Layer 3 of a small transformer language model trained on English Wikipedia (8 layers, counted from 0, width 96).
A neuron adds its activation times its output weights to the MLP's output. To switch it off is to set its activation to zero at one token and run the rest of the model.

Output weights of the MLP neurons that the questions are about. A number n stands for (n - 500) times 0.00071.
n70: 659 508 492 525 616 637 554 430 353 673 463 303 541 480 459 453 575 281 477 496 360 592 581 555 849 559 977 605 419 695 396 552 567 439 586 508 492 388 532 697 708 533 512 492 527 553 792 420 586 403 387 665 519 436 437 407 384 392 569 572 484 471 385 385 484 745 419 436 386 362 496 553 520 541 220 528 726 540 555 592 261 359 340 823 542 458 631 667 700 326 608 249 657 387 516 629
n85: 455 270 644 898 757 580 337 555 338 588 661 533 425 480 608 524 331 593 452 420 683 590 508 775 648 528 462 361 521 687 377 594 528 413 337 574 555 500 406 452 345 466 674 368 687 268 331 378 633 525 781 480 401 712 569 550 516 679 592 537 352 671 546 522 564 177 446 480 480 649 529 554 574 393 611 532 480 654 508 443 307 305 476 398 436 328 308 472 647 536 476 459 680 897 562 586
n126: 594 294 551 509 614 492 579 512 541 450 348 542 384 300 413 601 552 553 592 640 504 531 527 480 453 368 278 365 389 656 662 447 431 674 659 599 271 394 598 552 357 525 538 681 492 620 456 614 542 595 223 400 611 533 585 637 512 337 537 357 404 654 734 749 468 480 451 205 632 389 655 351 71 386 480 299 460 699 708 382 349 520 394 341 436 602 241 735 687 480 315 595 747 436 442 619
n142: 445 433 301 567 135 313 488 558 669 688 394 683 500 215 448 508 466 496 392 476 682 672 398 392 699 272 709 529 483 658 602 654 660 552 562 616 279 571 347 579 389 342 473 466 351 788 634 645 543 735 689 696 479 487 378 750 733 580 578 661 546 769 578 482 400 525 560 325 558 277 245 660 470 488 517 429 488 234 404 640 692 517 814 373 304 553 487 542 475 538 389 646 488 550 643 509
n199: 608 531 323 455 624 530 395 650 435 731 632 571 543 465 595 431 473 539 322 561 613 489 686 447 396 462 387 477 367 455 508 294 569 449 659 367 681 323 597 416 326 516 452 668 492 488 519 469 401 344 778 341 398 430 458 425 546 569 429 512 690 492 476 583 394 691 570 488 523 312 260 307 581 439 470 443 459 673 511 322 580 890 670 566 500 582 754 265 488 611 392 379 477 496 323 920
n205: 752 483 474 580 526 623 410 471 466 270 343 530 603 454 702 826 362 462 661 437 545 516 431 500 636 615 451 595 786 537 403 551 387 543 574 504 548 719 340 616 614 517 627 265 525 650 650 424 543 343 513 545 701 475 550 333 563 555 509 529 707 746 198 649 504 583 287 331 715 679 361 749 513 496 574 554 574 521 856 285 496 294 420 824 655 342 530 395 247 604 642 359 599 578 530 657
n208: 397 512 586 526 589 271 592 552 479 674 619 530 320 240 93 818 386 578 528 465 580 679 556 758 577 665 884 472 312 464 418 587 435 316 512 450 727 496 521 597 554 453 594 408 580 416 269 566 592 537 588 403 516 537 471 358 743 516 777 451 730 399 441 610 617 459 408 273 565 417 438 680 467 596 348 342 709 484 451 591 267 387 331 393 660 405 669 394 479 492 623 396 363 504 500 695
n222: 248 408 592 429 539 237 570 423 860 621 374 211 444 454 624 542 413 680 409 382 410 455 423 479 504 389 526 484 377 459 649 729 508 602 504 457 417 574 711 678 508 326 736 428 348 509 500 622 345 564 632 508 492 227 471 838 365 517 436 651 727 754 414 608 224 467 704 335 463 547 403 598 428 362 279 674 406 542 558 740 821 393 361 567 482 649 362 354 563 425 618 628 430 353 479 335
n251: 529 447 776 548 222 597 637 472 208 445 577 377 732 882 475 434 389 467 682 315 448 452 484 536 491 633 448 476 521 257 310 358 549 546 634 362 724 758 446 349 293 560 896 563 464 269 394 318 669 563 609 391 448 446 766 676 657 529 530 517 626 394 462 318 488 459 337 525 333 500 633 319 666 403 568 529 544 302 699 504 223 536 624 442 578 492 581 426 570 414 556 429 468 645 475 450
n255: 189 606 539 705 264 486 618 352 454 529 606 347 315 425 618 505 440 551 391 301 708 374 478 455 403 427 485 264 312 441 505 345 209 703 241 953 510 548 663 482 346 346 539 100 491 359 518 379 315 162 396 546 668 296 440 604 584 602 652 361 555 757 371 694 641 643 232 453 317 622 449 439 463 265 482 363 577 556 733 328 385 627 272 384 383 616 567 680 454 629 671 665 577 604 557 322
n260: 647 638 625 257 430 313 352 670 373 508 363 545 349 392 508 342 460 536 594 664 488 642 419 473 579 504 487 340 435 688 692 295 587 626 512 358 450 205 596 823 544 446 450 496 422 690 559 664 329 303 439 343 527 460 461 451 484 281 427 424 696 447 684 568 504 575 439 452 449 217 756 386 656 392 613 461 434 416 531 784 364 711 500 432 399 420 705 595 297 709 635 674 437 399 353 508
n355: 472 659 441 504 546 516 770 554 436 475 217 628 504 669 447 436 405 592 646 541 367 543 546 480 345 579 845 806 533 803 424 330 580 500 744 496 362 408 436 437 681 409 504 724 414 512 452 576 553 399 651 378 520 653 516 459 291 684 500 424 326 220 467 457 567 301 569 540 441 305 568 896 468 549 383 520 465 580 405 713 454 445 242 693 470 604 545 708 420 504 345 651 409 539 393 589
n379: 491 344 518 225 455 261 398 673 522 536 581 298 638 408 558 543 504 496 573 289 321 433 424 521 509 543 614 709 385 530 505 610 335 606 611 757 636 690 653 539 692 581 736 610 257 527 341 605 447 685 703 500 568 674 716 332 631 491 843 661 444 299 442 495 483 379 288 452 620 306 229 642 417 333 551 255 530 557 594 181 383 696 408 496 335 554 504 339 138 513 365 509 568 751 673 487

Each question names a token from some text and the token that comes next. It shows the activations a of the neurons there, in the order above. A number n stands for (n - 500) times 0.03.

Then comes g, the gradient of the next token's log-probability with respect to the MLP's output, scaled to length 1. A neuron's effect is roughly proportional to its activation times (output weights . g). A number n stands for (n - 500) times 0.00095.

"S", then " |"
a: 503 491 502 499 544 270 523 515 239 498 561 504 442
g: 558 444 567 667 619 373 359 663 557 473 436 447 587 488 518 470 471 557 441 379 599 508 453 596 308 532 456 442 203 418 450 391 540 496 673 568 407 554 429 417 491 657 532 439 444 455 580 528 912 672 623 472 447 428 683 525 603 414 622 505 487 294 631 374 423 541 562 580 441 467 480 550 660 317 574 549 476 430 508 650 650 552 537 670 447 405 344 423 523 641 433 579 360 501 702 535
Which neuron, switched off, lowers the next token's probability most? n205

" |", then " 3"
a: 532 500 332 501 491 502 496 500 339 500 501 378 509
g: 427 339 623 695 448 557 542 583 424 624 568 696 629 511 429 446 514 429 435 480 561 393 622 488 551 336 418 329 408 537 446 527 534 466 546 519 790 654 435 344 540 429 613 565 608 521 499 636 479 618 669 614 529 520 621 385 541 495 494 593 477 442 502 482 716 418 499 330 629 338 492 721 579 726 413 657 596 530 526 640 507 383 548 528 591 492 769 499 535 785 433 503 529 638 515 585
Which neuron, switched off, lowers the next token's probability most? n126

"te", then "\""
a: 470 489 496 508 501 503 500 504 423 365 504 500 428
g: 533 534 458 612 525 614 470 390 524 483 552 708 266 592 431 684 450 460 237 437 393 619 572 449 383 544 474 334 430 668 573 342 620 493 651 548 456 319 530 608 441 388 459 528 372 575 724 414 633 547 603 509 594 630 665 534 373 430 680 286 491 463 444 396 347 373 470 332 482 527 456 526 616 475 626 462 613 448 424 424 631 527 671 736 569 427 546 437 551 512 423 540 500 391 584 310
Which neuron, switched off, lowers the next token's probability most? n255

"g", then "round"
a: 492 498 500 502 500 498 323 503 515 497 496 502 499
g: 501 466 548 376 483 413 478 312 450 486 352 591 580 320 529 463 494 563 405 537 476 659 573 481 317 543 384 578 470 525 292 382 714 557 493 577 513 501 568 485 391 271 502 568 452 551 454 337 624 647 611 615 231 569 445 465 555 642 384 562 610 570 360 517 439 598 524 237 268 386 532 460 496 502 613 664 439 325 392 394 412 534 478 365 525 532 366 513 395 466 580 511 726 345 555 313
Which neuron, switched off, lowers the next token's probability most? n208

" ", then "45"
a: 523 498 500 611 488 500 729 499 499 492 497 505 503
g: 611 119 472 339 633 471 641 544 559 593 466 557 596 428 567 428 248 566 582 394 453 618 506 507 616 367 603 543 395 433 470 275 682 465 534 494 459 426 516 422 396 637 526 557 434 418 511 498 583 683 429 533 484 737 427 722 531 653 759 526 497 427 690 507 454 512 571 383 347 454 498 616 505 417 529 694 485 448 518 582 296 504 469 390 504 528 533 466 522 674 440 434 375 565 590 578
Which neuron, switched off, lowers the next token's probability most? n208

" p", then "ri"
a: 504 498 495 309 502 457 501 495 499 609 500 447 524
g: 454 375 504 518 443 527 461 556 340 429 471 173 545 604 506 340 395 491 563 224 416 518 300 431 547 567 357 426 591 764 481 350 524 584 526 502 534 371 425 823 458 446 346 417 511 651 400 573 354 480 491 406 431 418 433 365 546 593 537 686 484 603 542 448 585 478 587 593 539 476 549 463 619 489 581 444 345 626 574 416 292 684 514 333 543 540 504 555 477 311 593 623 493 534 479 610
Which two neurons, each switched off alone, lower its probability most, in order? n255, n142

",", then " or"
a: 504 499 286 566 497 467 507 498 501 510 485 425 417
g: 507 521 496 693 657 620 591 407 443 497 528 560 468 876 428 432 305 529 688 480 525 426 428 599 492 395 530 590 583 403 402 505 493 427 235 475 429 612 485 425 720 569 551 455 532 460 590 549 490 391 513 412 425 644 406 520 448 701 655 601 371 498 430 533 687 481 749 629 455 698 590 416 407 431 423 485 535 500 483 524 225 622 595 630 433 522 622 432 551 458 501 485 583 435 415 327
Which neuron, switched off, raises the next token's probability most? n142

"ster", then ","
a: 492 500 496 498 497 500 500 499 551 307 501 397 393
g: 383 565 501 481 379 413 443 506 419 545 448 482 368 476 533 579 347 546 485 374 467 545 635 530 504 553 430 574 197 279 584 684 380 458 548 505 682 443 426 665 685 501 316 368 665 559 406 552 693 547 496 507 416 572 436 512 692 699 402 485 505 511 397 495 467 680 233 569 428 237 549 385 422 539 546 562 532 593 442 311 699 535 499 318 586 429 452 590 556 398 434 423 626 473 529 479
Which neuron, switched off, raises the next token's probability most? n255

" in", then " 18"
a: 480 431 395 482 515 500 502 473 596 514 505 456 498
g: 591 443 424 739 439 510 585 556 480 513 529 533 544 526 448 388 437 346 546 604 464 283 285 551 575 518 449 559 687 402 374 544 415 444 683 403 616 290 523 451 387 434 219 623 579 532 694 549 677 513 574 440 507 632 461 680 514 553 679 457 543 421 384 598 458 419 431 345 349 598 487 383 779 542 634 552 669 557 673 402 418 532 445 515 487 439 487 479 464 349 332 500 638 436 420 459
Which two neurons, each switched off alone, lower its probability most, in order? n251, n222

"rm", then "ies"
a: 499 498 502 498 507 502 502 486 538 496 500 460 500
g: 370 648 604 499 288 469 528 481 579 475 591 522 502 509 520 419 644 548 687 463 505 546 562 353 631 674 759 430 465 625 512 439 530 547 505 488 618 632 492 398 425 513 416 347 517 703 566 443 505 545 492 429 625 462 454 567 210 714 604 644 457 544 549 714 667 575 648 472 456 614 455 553 599 531 474 440 369 470 477 564 519 614 439 433 530 399 570 527 465 369 558 576 755 410 380 155
Which neuron, switched off, raises the next token's probability most? n355

"O", then "N"
a: 563 425 495 514 827 377 531 500 504 492 494 430 497
g: 436 229 582 325 393 553 487 598 391 450 362 402 628 633 536 252 624 369 431 454 491 420 465 530 386 370 480 490 488 510 423 465 597 533 408 411 435 724 452 329 264 482 400 540 514 407 401 414 389 502 609 472 397 333 679 553 598 590 526 400 450 497 491 600 391 403 407 522 488 557 330 406 470 362 577 565 589 461 437 219 538 551 535 375 627 645 396 725 390 461 412 612 718 540 509 530
Which two neurons, each switched off alone, lower its probability most, in order? n199, n205

" me", then "ch"
a: 499 495 498 311 499 484 443 515 434 490 502 536 503
g: 524 668 593 718 514 565 544 333 571 333 464 580 567 537 581 578 612 482 437 413 508 445 653 577 555 496 432 439 436 495 521 327 609 443 431 481 436 530 523 350 558 589 511 460 467 419 342 524 833 365 607 522 476 523 556 509 702 485 542 425 338 517 389 601 462 355 526 349 295 726 682 403 456 602 486 405 505 451 497 364 571 791 528 536 465 488 621 644 569 540 529 473 496 388 299 224
Which neuron, switched off, lowers the next token's probability most? n142

"it", then "ia"
a: 502 634 492 501 500 500 485 500 505 503 498 496 501
g: 496 476 519 636 337 490 338 462 553 565 430 456 548 413 816 519 253 460 549 572 378 656 504 521 526 634 606 480 508 579 605 479 469 488 425 528 606 436 518 440 638 395 634 607 523 592 482 381 829 456 551 503 578 639 455 601 570 369 504 508 442 607 398 534 614 436 430 758 490 637 438 374 587 538 513 406 559 491 444 794 419 355 511 611 537 502 546 221 487 326 607 520 409 361 490 382
Which two neurons, each switched off alone, lower its probability most, in order? n85, n126

"S", then ")"
a: 518 492 502 495 665 175 542 536 184 511 545 496 359
g: 572 544 538 583 595 362 403 731 459 444 396 398 580 564 399 479 386 548 371 375 534 535 339 606 411 584 342 512 202 371 357 444 413 445 711 568 492 474 484 542 506 485 580 442 415 448 489 559 706 688 489 533 534 428 696 499 602 435 460 519 585 332 675 490 508 648 645 458 550 416 546 596 597 383 670 595 523 542 496 442 718 673 615 582 516 379 478 253 533 526 544 553 515 558 798 507
Which neuron, switched off, lowers the next token's probability most? n199

"it", then "to"
a: 504 536 502 501 499 500 496 501 502 503 462 501 499
g: 374 569 509 597 439 360 499 343 417 512 539 492 415 483 680 204 503 522 321 712 560 486 629 601 503 486 492 558 605 417 475 556 511 508 368 499 553 435 430 409 567 427 454 678 604 610 548 492 617 419 497 517 638 411 544 563 477 360 519 389 378 721 477 327 526 405 555 509 458 517 608 665 762 308 333 375 569 499 486 470 600 595 448 356 413 424 607 600 556 483 551 482 638 570 224 217
Which neuron, switched off, raises the next token's probability most? n260

" require", then "d"
a: 508 588 498 504 501 334 435 556 469 501 505 460 500
g: 575 627 456 539 636 605 464 439 374 484 550 288 262 524 977 463 454 472 523 478 296 517 598 544 576 356 567 566 462 478 420 544 702 454 389 467 452 279 572 476 586 436 519 621 577 582 384 650 416 393 421 450 557 559 448 439 509 308 442 407 591 370 608 452 452 433 225 563 411 630 389 466 487 592 396 360 575 508 505 346 599 479 564 409 503 512 421 478 519 516 441 418 365 433 473 356
Which two neurons, each switched off alone, lower its probability most, in order? n205, n208

"o", then "ot"
a: 548 433 505 475 527 500 499 500 510 500 501 540 496
g: 589 334 498 566 316 430 514 456 437 413 557 358 531 466 360 529 364 537 561 566 597 710 414 464 728 609 435 449 610 426 433 419 576 443 494 524 427 544 552 581 552 586 508 669 462 559 557 428 292 649 531 519 546 367 682 461 594 645 577 352 528 373 634 466 545 422 591 580 688 493 534 335 489 661 257 314 590 535 587 748 424 205 415 484 497 551 503 338 646 502 517 531 702 524 423 553
Which neuron, switched off, lowers the next token's probability most? n70

" as", then " de"
a: 501 487 509 501 494 515 501 498 499 502 499 444 437
g: 521 124 492 432 509 515 500 378 582 428 461 498 438 377 546 590 419 513 139 461 656 707 521 524 631 538 467 563 457 529 569 320 520 488 303 462 413 645 405 462 433 572 582 478 377 559 409 401 384 522 532 606 624 597 478 475 400 518 686 710 616 462 399 580 408 484 582 303 581 408 510 720 554 491 635 474 544 422 573 553 743 585 506 525 650 494 475 423 487 541 500 518 601 487 648 295
Which neuron, switched off, lowers the next token's probability most? n355